Layer 6 of a small transformer language model trained on English Wikipedia (16 layers, counted from 0, width 128). Numbers have three digits each and are written without spaces.
A neuron's activation on a vector x is GELU(weights . x + bias), where the dot is the dot product.
The model reads these tokens: "S" ". " "During " "the " "same " "peri" "od" ", " "En" "fin" "ity " "s" "old " "a " "min" "or" "ity " "st" "ake " "in " "its " "U" "." "S" ". " "oper" "ational " "port" "f" "ol" "io "

The vector x that enters this layer's MLP at each token. A number n stands for (n - 500) times 0.01.
0 "S": 515530571599582477391446745685553620575576526561519493517383557624669245557528621719499526524560641232606313373442960549418611446310504675454358539617564560599474465391436386641285524578489648568644526616539290563665686551522501390431588532472430476240478484429727738506287529443378475424495245530660657227439605695375240437576532389578517327619477342409503609567019402548428390442591
1 ". ": 435580545479629519454372767751509430541603471462587479522239613679455356450527622613661614653515554233410243279692695353708704273221475575354369572708473602625494467360233439771540603717555606473505570548567469588636553478663520443493719465650419348359535521520527653756293661257583503474449296578414535231491625621570339288499507299665489384447529477460587446477264379583580228465527
2 "During ": 361585480407643539476385701770467584484637414433479509412219802759556433463423525693618562434557798315468347423565833335401544449157380644402338669591519486462642410398410489639462558613475478544756484524566560636549813394623636400511479523491368368357438451582450605582277510451525414413227215685560553496625685448651395304515450270664570133535379294655621610544348340681706303596618
3 "the ": 449596535581628530501418708745569470523620501500410525497154459677555369441466548570637627624640556146442475324589811533517513327188410640412403525632595613548644430560456550659603488705571475515696595514499483617490566391514552416416558518602379373226549512433534667504353589369616564333347183523376436338602602424594343299505420299563680320555461300689710718499261424680649362399562
4 "same ": 483602624337613560486539603723594398555545523577411622556273532609553437480533499446602493656533555251500329407500696414507364213113719772462406513702484563549650364445394496696538525768571547357664418471444591605564663437564596335500622322560378461171580572574518542491364552381593439587341141647589522320611706545671414242384456271583579319438551359522597614536371328716549336504795
5 "peri": 422610571406523421562294665737544562520618625504453651502340406795628473555355454620557597616655600238559267365604540513375410322266319807485380657667414563678612502324355596741406600706593474416613604439502505660453539513363447317457426452532374311233571612582477500331249641441562448449377100643642596404537754728466282280537445310556528301585577225572469623402504420627592380576863
6 "od": 389573439468578445533444486816567546379649532518511623353346433617360350547501701611614665658537508326634576303584685396388594355255591692449405577553455630531559414518279586852460589663575506600613536468471417697550494481524321432517518391604310319081481452614472575733259559398608559536485176526434597452456698630306270280418607282453499067626546345486562623525498465791535458533773
7 ", ": 632587584442716465511463713822494412497706504520534448551314435657578395443422504644618699610574625239565346315596619332605553361164575702436548728614535620550666483445417529636624532687504445469565534628548422553563528347565441366500628476430414233257566505629574632600185512403580416494344239486435471524420666519575405226622451285647534206490362316474531717390286333583646254606753
8 "En": 470532602343567321487356787716526638515648504561469517307151643586629259435706635783724632668451614334508406418640690571329583413221514481312368621509564626504685548559390471611707556639584376677681344539429352587508771396421493291496519459456215381151516441448586516508331650449674530585400288485465566410444784540458214286583569303480547321497765374472595672506520567694474269618610
9 "fin": 428569539442467424443294734756556587343572645465433543211225590722590244448602577886650624677474456359584311455499645607527675461321512580413496569532526571495711540516388522696483446594605407635548542498338449586455732324680582393439353318448358265283625439550614494522281739398682504671335248554631563265487892497533190242536457320472488239557687435395632634592519352670580272394762
10 "ity ": 487544560381518493465438653673320503319440618483447555447163686488591309441409589653633581673524448203442504396522786272618710270179515640435462560608532571500732489451299434685660477675675621541693541519539376572499546373735590303449465503573302315359660471702562470530363671560619352627269247561653372414589758562549351423452372327572495349589653286460556697518385472623664421403711
11 "s": 598549463414604479461404640739507452455650560455602651435409692827359277554516557677642715562547465206599379257473639406642588365238269604474328568615409460568560557632369543765499414604648437485485507423611530604462501439533391375448558496480432317283593445511532620628178732420619547446381110618617545336460734541482263148593557276622511347459567365433578761542434591730538339601638
12 "old ": 544577345372576483354307558787550438554451510554595475486394642607417333478583454549547567708622554318515383320554728388672661328211441706433356437528500541487521484429338474770669563690460291490706424483500685458599527371643531452496592453398377352324543444628683532640263671390526498406454231661599628273590710607637376187334446265646612310548434453548599723645330458696530463418710
13 "a ": 505604468500698491506362643663478498508513422514581412523264711495459331497402567630633599630544497228488496226560721478625502340200474628386378516671489508544671482550434507787696542757542395559666407427507479483560553371551537501484703472525455347181536414537449607526327633346508396357580193608435456355500728604587399211570463277557618305559532306662611766609293479694640393484702
14 "min": 511534455434608396413284606747605519323449622521556561441487560607436323623538617758550535717551485346677325269558621573573557469247590667482265572550410522698746461507338492777469493663634453458728468423551404541592481425534397358475658498586390313296457457604441549419205839446430567430479265479533467328527735611576374205444375270546519186674460233445573704658462517930491236529577
15 "or": 504581632572611474496289476724538493377519515484523556669534677747595265548482557599591572661515483278637454236452611446474626442209299710422333665656448589650427271371347511780697510663488464523634367468427484524612500382533424402434711454468392327227545382477472618598284731409583465588469240765510356224501776760462365310384485328535477337511749349542479679443560442806471241622691
16 "ity ": 449565561481577528454405526638377468367357572496568559534372681592506324472378604568679632627574460199559336288527733331638618289226437705464408547656434439554638487320378421748703530706643553498707442504550421511623448415667526378513600457568290334267609432778496545590312764568614344407417241608614307415496724545559502363438418301612470239634559305517560748516351430718538354510659
17 "st": 568581392375512444533430506725563447559540517691583622575464655706419238495400684571642578651548633243643374352378641457602518418296292534474455452620436548679596593559373507769409489626527416557680454538642508500643561429495460404368587376528312299361676457592359392512144746429679555290508074627458540397439753669542382181347593272507478166574492488553597697452443407738547464616645
18 "ake ": 431654477398627671448460622769479595526561523495622549577295492408394324460447518561645662649520602330491452347530575366536597307303416643496394553644441551592731437446213386759696580747465453630716393497547547521563520528614527425461632421459367254224537429589335650544322676381623287380428216616537414539570717613594519261397467275550493068645486539533609744532303498625414356359700
19 "in ": 513664515479537521424365664803462514455636441641535463520259580671546369466509499634704647476530618283530421330408629426515506322215367549482415538621447393628652410339399436622494463694490409624750482548577497584534434352580517506503579507563367270269560447492398690498311676388482392502423235613550524524564723625493431243500536266588606268468413403604698815525243581702629283594781
20 "its ": 459633578456739533496473558697482463477501492565559486628147570781366330483556559644669615555657659199477529324408853478625471309185434521435376537632572421469663418454381576653574485773558443556766479456358476508553507376677528375576606442459356379204541496555396611458280680390550582475499200527506409421625646434497318314518531311563590277544531425560701817465325468683534357472608
21 "U": 477515595481474467431402715734538432410608406633506469388335598721544268643688480600597518755465636308633352223798565496416572377235571460450288513442553591658798443561336488580684382700611478726660484416488417528617684307513360465462637514366348480215600458520540813543200686405585460369502230370439518467707777596385470324558614278638505255562603254495625636588392357723434272441614
22 ".": 466606725493557381508437648744488414336469480507531350436287508760420416568476502667656614593341556314551498305545699511418655358247589515408443502637402673579604474476244385667573561734633492573585558489405340557651542333780491495494515508636364334262550499632644913674257830302491358362526353445611689253504690715442267409497557268599450432436529507383501513343426379705696281602624
23 "S": 600470617473562325464449570741632428412528408521488497448409690722421219658484534706558538593451652238577486319616636439436603575248409518484453617475462486542605417406424525706689339731636583407679528464518249558513587352733482410546579455535388452275640480415509845562362754401523509304398197494579424276592790705412382374569497229811510399342521355453596579467428443636510372528704
24 ". ": 453580568541618418531425712733450374445532363560570428522300714637548401488578563688603553666447563226388297313669707393596645409260494531450499622655469568586529421316236425762571500725525496431582590525466425522656545402731484494617725473619420418366589530528555776711277772255450473425507362547552495226489705670508333301496439250780523493370525459443586436371289327547609277451566
25 "oper": 580663586476538394538257636747479504387538556763653630516446699682518349513655643598395525624424537242576267365421736422604616454323326602390469582590520553475643436437431504681672370602499526609533490474593183617474738502635485296547621407478291382306579457661403465506283723315614447358453234684597417166513785623390294233427519304562493220568641195419713635501545495658516306527629
26 "ational ": 479579598448540471584396688677457473380419562639647556551209669519557395444416559642606575591540528126476422265574685425501513279255412701525383484530421472505544352337347532737642514673639456528693479515558456548422397579545497381611468486507348422272611451710614514545223713557757433478375248583721447243609767636547503262418434273592498397675526338590658684415357508652439374481616
27 "port": 561559439403538462650348775691257412379479554696651566490475727702646333508343599621502629604389591314709327221661685433540408401325551651528224596491486613599631549530331519682482493664549342662573571346623389605524605493425451344522543449412307359226498552657472447392354731348693467429391204659733338190545787678532471224438498258436532259649517326604677636493484496749451337508655
28 "f": 392604501598542477522382627659549556469507518581606542497347624799493292473407582533725616694448540302671489313674695414528715485364187698454335607446452601617573653464343506913435406695573393477648577404534392495547538486687416464495631499374384322228552423593337478443325794422539395398225149556631486307544876555616308082553716256467511220490526413618501599449513438562587419445547
29 "ol": 498542378667584458362401609840545618412630538657591534505436561694426410460392562723612475667496465304548589247699734247519725446311306650393333506559533496461534639360225589887575469642570559423550450345437416505580557311574588419513652489383244393143544474612468538465350663383624487516380282616497585234520807700425322290475768309393508288513523356539572626507558589604461287371640
30 "io ": 382554470504605417364442634757468618525404449633662526649180532477427364595277664623691583561705466351413454234625721356482623412209423567445469519513544537519561430331267506862648421698526352679571500439375552434579491454676546405620668516488276410189655460643579482534354668391596346372530354619657491318525794533546454333442514313508612217496391285609609723578339577555566417468580

Each question shows the input weights of one neuron of the MLP. A number n stands for (n - 500) times 0.0017.

n94 (bias -0.024): 503399766454720510642390588590618613543405259436587464414592400525330297586583608497620461392476540448406547475540364368578404589584534474471648383598428377421463415699424401487500594687428649412567589493480522496543444456454480562694500590651500342668337540410381399405513593365393456682386663523338678315500422543397521688592638685638607422447604555543583293705403451357497267298322
On which token does it fire most, and how strongly? 1 ". ", at about 3.2

n473 (bias -0.137): 507619521467666555338572393397498531529485533405432479450475639568599565516420342536523676461656480407370416474569486589403377574453409483471593437370367469530508466453435406391601493543350421500339523544562484556471507424384502585573572580568557665532500532544468606574345715543459335498575495645461478488481454378458571514552586492574478556687425502569378468463550416486502416521530
On which token does it fire most, and how strongly? 2 "During ", at about 1.5

n202 (bias -0.102): 347503495470399270489368508393425478428497489532707387442594601559320683519412557357342542477532671329390400578336427534508645434633659538573503347492494591302715556527518582451359435553560478301483574587511495539610611526609618511497579512522543494620540466422481606565550566453522395464600454393513551387470522483588553481605586455316483422453492541628411500597558450669392558432349
Which token does this neuron like most? 22 "."

n141 (bias -0.072): 602623521511593479478568447316405625618585437431512580601585511526579406601616508365463500556552296318434420581441497573386423432500511418334511697610409646555390548468506500503686424395545448484464384632579474553624446339511584535308560572606440582588627351514567549633563548639494340559495408618403506604470515602545509678477492468473423572249290470527457391438727415540449470519495
On which token does it fire most, and how strongly? 15 "or", at about 2.5

n184 (bias -0.133): 467407566551492439485487330578416508454602454572511396546429511516470354488571382487515730555454454471505654611481408298492415648528410312281558662537394464510545383515531542439462452419530579614559537607538558505595440521591391356546551527572719568468301438590579409479515442447629500479507511492595659391569428260478522477421510497528481512585552460581630473434439573634580541510355
Its two highest activations, in order, are on tokens 20 "its ", 2 "During "

n443 (bias -0.098): 409454568703561593564480394500564614461560481610468355597493439462529416422544465361454388424562515564456562398479475321615722410624400748432461448371564455398371388258577699414567481157507620590689559368487324847361403227411431526515218612592304473617633461585450609490626480465503605530441576645348560523545525477469507449543598549474564462529570557615756372617362510441544581490429
On which token does it fire most, and how strongly? 29 "ol", at about 1.7

n444 (bias -0.060): 417500510441551632534535519317631500665553438528563624505548478715377608465595589425347444524442500446606422404433297468449594428540644629420417479532414552582439458426432582487688569453489539567487507563348559611614624588492505580617498396584603484425402534298400559399510484562521483516646669500562484366707416505528462551383468280497570487490439490454341537388508459376365531503520
On which token does it fire most, and how strongly? 4 "same ", at about 1.7

n452 (bias 0.000): 592445505539453512441615381562572398330615424502560574535533448369566392562543346463425479485450419497370617508590519479336312392576492443465480567576467612566528492310503474566468656690562527485423493659330502418530493617671649522525584334472593400590574568580617537503629549502525508560448597461569410429495500522435484607472547388463420572378430554439564390658472445353546498558557
Which token does this neuron like most? 24 ". "

n53 (bias -0.015): 474646457510429557548512615478460591510409407498426531533449475292498495604450632445336526309518632608510469464411575466554487502455498403602417608586537316470672541509586436462448535433479455580493525558586409513562493768408478517406403425435423556547370524442435474473543470327601423672591508559420507569629548474551437444473455456576621549514383533415483484581570490530428402467656
On which token does it fire most, and how strongly? 18 "ake ", at about 1.3

n98 (bias -0.028): 569459557427495527462458440361392564564544413486503524451471502485705407564697500340507477502408516599591555556579472484456581620440554458518448391631539526453558401577526452561479475628413561437585507560319500535642480617458324558410341475526426490524568487524507724505542385477517442450514439389516568462394421422514585593515668571477561419602595407509679405432478477527486633491400
Its two highest activations, in order, are on tokens 21 "U", 0 "S"

n72 (bias -0.118): 523436555417418648460577500451463494477573551646513329292447402476582568508503579460560581620376508395258391478574564454545641503513553597604480385664332466590389488432369593398410601548454491460650423451625549684586535624500494585658416536549664179606342601457522523626631521491342459622620583591399388409443622440409488595500573430415441564339447646446470470471479688525399689354470
Which token does this neuron like most? 1 ". "

n46 (bias -0.116): 414424495645601521527494525519619661423415579577585396492390448503535594569421397351505410320520495529376525503579446358337565406418349607527634469497523624558371404571168410437449562661452536655514458514725508627461536713481444571612354407397517488586460603606601443390437454393544644643516485516289369593481485483561410597443638625516569484411605503459534402557589497495425528367468
On which token does it fire most, and how strongly? 6 "od", at about 0.35

n29 (bias -0.100): 361431530604475373539438575115474483525442612563435241401587535581439450560628494452559479564646479509343517546537431408439560407686625419522534677630465316468535615478614554620561616618442424662537467402562495655376609547508560480506548524463361428462292235657448427601435386573625478655524364483486544615523430492481381514546481615663471475596555592366618473450494674446481534425459
On which token does it fire most, and how strongly? 8 "En", at about 2

n213 (bias 0.050): 485476400574340523378537381737604317554353366344408295512601534421698568457514571375426519485456385519656479532478523395609567534624463405523536443338627548454460494330552517550465521678325536385218434603527534583524430558724467399510525519561481288488512530509419538555682531447317477658588624441591525524569677536529573333537342563565639497506401562609699474552350301417389428635549
Which token does this neuron like most? 24 ". "

n494 (bias -0.127): 399511340521589487479401549506522545368549603544643532387647511548453610364602596614593514573598463519539484351431446573495455393541489395686719457514369381541524430623566411466630373482428368552572335390534495443460396587490524495610432367623583674579530468460395537413481525673495586546588497460503717658489384495467483352601528386647525619476420487254517551525414388513497399479485
On which three tokens does it fire most, strongest first? 14 "min", 11 "s", 19 "in "

n418 (bias -0.133): 570577443533492514533551504414442558596506467551471553490464607678423491565461492400408611410468569541511463542508406568417423561554449543313510465469492537531427454595507437551562552403484463427537327458492424562535404597619454537482552322537571634500550378500563526578424466583411559500486443443500405539500674561506450498338519488526540504543510611498411423489526454398608603544549
Which token does this neuron like most? 17 "st"

n349 (bias -0.122): 538487372510497402592497422428530340510510348482598392627598593402424616472515563506533493588402383196380529531553603412717486332500493304682411506507625497268351477704666460563316456252441414513478368578646488633576497474472575585342542383674686476332418612320571588490627553370583351494524564522488444418430532707611534481323397711386540457522447566610603761559663328396450567350521
On which token does it fire most, and how strongly? 13 "a ", at about 2.1

n367 (bias -0.060): 443525477651485426404439435550438566367534371545643491515583475446444505528420472333510578473542467429514546600533406452504432446517609411459703507471634643437451460537550489595427491488483518407385413551526446547337535489472471437488498475654553493555428502404353507507445520559381490364557372607494459528518591529715579461561521549533587429586468437559525437572434567498401537582428
Which token does this neuron like most? 13 "a "

n330 (bias -0.157): 492503598629645601547280325422438405577631390519564643417554417535358385623458465528445494480602643541494383530620554584565538626627588379506393442667569411556540494530506487470440459702425644552525277368379597364503407560391393434553411526430460518491392451492578535500329434475514417559424522569402491775307534602422760532440437484445623395533516489437503431429575433537597522535386
On which three tokens does it fire most, strongest first? 21 "U", 18 "ake ", 6 "od"

n217 (bias -0.051): 611527441520411553433406354523566614427698517494465593465422609379558494661581491584403446321398519466415603551473380628440703443676596477522549418512497512626422396566544385595683480484522614365676593524625658469401642386434527358424378558538284713521611355497531497401381367312538715577330376410539418436512392576554632549617387402486579574547434577526552413341540587321394474566590
On which token does it fire most, and how strongly? 23 "S", at about 0.91

n147 (bias -0.078): 433575571583383502488668470517611545620530495419568588581548326398549546464467439520437551419357470515443596492641373486636503571408424588649507436480513574448656510536380646388473507436439374551463493673429626524490428406498515559483626435602464531462407410572521624619529403593607511590408299431465513446559434350486477420624472386620549682636471502498566429358621508542587448469531
Its two highest activations, in order, are on tokens 7 ", ", 3 "the "

n212 (bias -0.145): 457324664604585439545461375515530479428519412528474625449486561540489553410574445700497483451283400531391613737391542444497329588447536622541500696694547302620586568489517418413476531440471423352465536625606652543497545533445660489650515545454453607276500421451521513418420442471607583484525470561474508481537273476583452445555586509550464620597555513347406464450447347597469661421449
Which token does this neuron like most? 4 "same "

n458 (bias -0.054): 542523522450597462508395635580405511593523492565550528239572494607511515486757411475342448379518622509406401454458437629614337497481607388571438534549625427400700514561729570372368486738338506442545419675450580437542408364444245525357460521563503515552367426563407492457458383489455575434479440660443520794537595525574432517541527745503418467432517472450561468532353607551404506467503
On which token does it fire most, and how strongly? 19 "in ", at about 1.7

n504 (bias -0.045): 360573567440560458505454429561622509495641558498469530539467425431440548628585434609449618524468537456452458475509382542605388495564519357441553540426658600431559606375606367420593511701417560475628504516415379445567344443550382479516408493509650549562474423530424431476514392482640552545277557385553349415560401430581569498474511522465541468514459557452507509612517407469543491502602
On which three tokens does it fire most, strongest first? 7 ", ", 20 "its ", 9 "fin"

n96 (bias -0.076): 668503633481531542572539365686479522506516585619490588528448415533547366564512478406386653333327533616523402500442614293512392344597442678417528446174568450590573487320610418456519540631363405662475567798509548676352388458444429381596500649430599440722439521710491397616487334566424440526476532528527432591387514339659360549303554313475546678427602373316546379516595597464445370593385
Which token does this neuron like most? 25 "oper"

n309 (bias -0.061): 560403427584446451440672550481566497533584419511620427430620540494425452524393422334622668442480406406506557438346439565556567368655677319688470401628613396385458556543509568481564535537583489427273411494535606529541541430376519497399482654577537514466483329395418538631538424316467700370391549500518615489451726514511483516615539440505407420631481452653647367632491584385441399428401
On which three tokens does it fire most, strongest first? 11 "s", 29 "ol", 13 "a "

n350 (bias -0.035): 416584479399569662500486453399505597455412489339515441682459548366330492549727408409605401448625432579447540477393545592421537500562384593385730597538708591628414552513477366585518360633381564521492425500561584535500321563357470399527462528500517520522566488644448511629497464606530350492410443580474536527463509428477336489605561297447486573581390582598469438569657472492484417661335
On which three tokens does it fire most, strongest first? 18 "ake ", 28 "f", 30 "io "

n66 (bias -0.046): 538356527560480563603615531474448508495508565691586563465560566487340495617320445389435552451495365349471459473573456635403568513572570460481520324477537454616691479555442483470502381469582467440477532469349531457604405612525595495443500383451418586487404361520449473552394369671581483541541449565568463490598511528461527374464601756585516475584530468488542408364468227565713609488473
Its two highest activations, in order, are on tokens 17 "st", 26 "ational "

n192 (bias -0.056): 688566491491447540535620652392422545512445621408592675547598577626582546250383512500412603631582366516379509355321364579380430500392693506497538542454417518469546367617526702529561631450442497400533494370491469344744578497389551547497469584551395682309460497611466500369586549311491507482435420645401442568592330655437604590421325614465380572434384518447293454344423585472529497605674
On which three tokens does it fire most, strongest first? 4 "same ", 5 "peri", 27 "port"

n70 (bias -0.068): 524460673394447253542572600461545433582596444564576534492664483562513381336630442590457558739494400444456668517335474396303605462506560466585611468522445420469305378474535566560523662434465388445489500435563601551574502618531514476581407500446533427442511638554515445565468483466540438495538661415505456447582461580415480732366424447447641570740471354429414605451447565475536433409429
Which token does this neuron like most? 26 "ational "

n142 (bias -0.140): 507587623474647503576456267493590537618483539449631688316547397430644671331582701428434571405291429400490483343301242337633415630554292369533438523588582311285727443354514560487539396533547662748553338419628585450536404520458695484526541538627497605377520525537631428486582609634453426430513537655295503477365171437634368594429447377415425484619545448418575500548531626446432613519471
Which token does this neuron like most? 25 "oper"

n191 (bias -0.077): 639342534480530277378422541434437460498598592607541370507441409428336432464454490515533535554540613471471382538584517459535575433489516450712390417575560515471439477594497363644483584299473553493306430523582519670598495526520699488568319513571448519609515525510546480464510661455530511625467517493392625565530497435340526470479567526555529539513480690423377469438445508570412543283488
On which token does it fire most, and how strongly? 1 ". ", at about 1.8

n47 (bias -0.025): 572483489475271442464509486509443605481602415487500470475455746608516449495508470440675557469378386390532635485584503455383503412621667486551333428576574439426469508619300545457398621596488585332334421332681597612497531625424444380469354526642741357565466546442519438539404477314475675506621482475503560618464614439393535549435443622590417597431392411511594532650509675466468517535474
Which token does this neuron like most? 11 "s"

n448 (bias -0.029): 455463508634517564494587606538497452522532427560534399514624749452639436679392533595519567414390479521453455241471536604461437378540703506519419599437593354325512362704546535528577442646305489644483352560581473497536400639439471539244545594571468565474440441548587486543598346508545566463620597243347610450441283447457521481615354428525544473523497437625509597630447500436549587594373
Which token does this neuron like most? 13 "a "

n216 (bias -0.035): 366422497576573565424547622322404466591544565302603608421544586334475376373500455648392491349299516515563674478574531389511521518553515678456370506515597548533595497514392489528422450590534602621494514616568459582489521362570497596577578458624384533444442290414486444340480270565523468532362439253527518579565490423591488823602451517557716525560506346472494451359723506416539583511535
Which token does this neuron like most? 10 "ity "

n77 (bias -0.098): 561469288580623596530385466557591510356572363481677507520534531344646556380542332222532714572486491774461433558640330535341633372500462400437477422651469403429500486362416455553431457243464292440409503790587376489554487421609473570360513630429367635455661456493519441500630614573311433599379594583516448420440729446591401644507535566600149657500320572417479687673339507609608524674384
On which token does it fire most, and how strongly? 19 "in ", at about 0.044

n9 (bias -0.082): 572494539456427516653409520721451569585500470556419560699601426451486531434482408415513488508462438497388467310624559497403403574554568546446492605573588555576424483354521363473387411349500464503506566611647547424516331475489436562469601267569557549537292431724619311416656537625674448531508491437526562557560518453641590358461321478642608569382639530530435550359480686429425610470458
Which token does this neuron like most? 26 "ational "

n159 (bias -0.088): 490511331474603448485532481624422437567503590385794448459551384398418438648393538352421469516275434476495432618599409574477444454449286495372477419402639461371388521646539555518523533485418671513539360526590557525609403537523537641591485369537671714444468466424563536574536422479432549487559474634560417495560672560558385525353431563436355487516528457615433510527438401425528602495575
Its two highest activations, in order, are on tokens 12 "old ", 13 "a "

n326 (bias -0.134): 308710523427455651557346410348517344600463618465657539488506396610278396482553631582610470522654531605370509464472613384485442418533610500427376699519538485358659466300546582410491589428398479650482447413503584487491409412440602560558560382540573789428348403577544569388533566539604866630442697494314475376342405552535487467434529461422636610473512536503295588359446413512580674408468
Which token does this neuron like most? 20 "its "

n105 (bias -0.081): 438449457557441509491495563441393359498471697583730628659605537409373483445491519324534430478563478617547481601522558631502500512432372550361427538563630500400392510615469427578442663513485495474584461369495430538521614559387459590473394580529560475404520521563507514539521552429553447510468399408612424431452372571544505530395398652431458565598407575509562569458418439361391660521562
Which token does this neuron like most? 27 "port"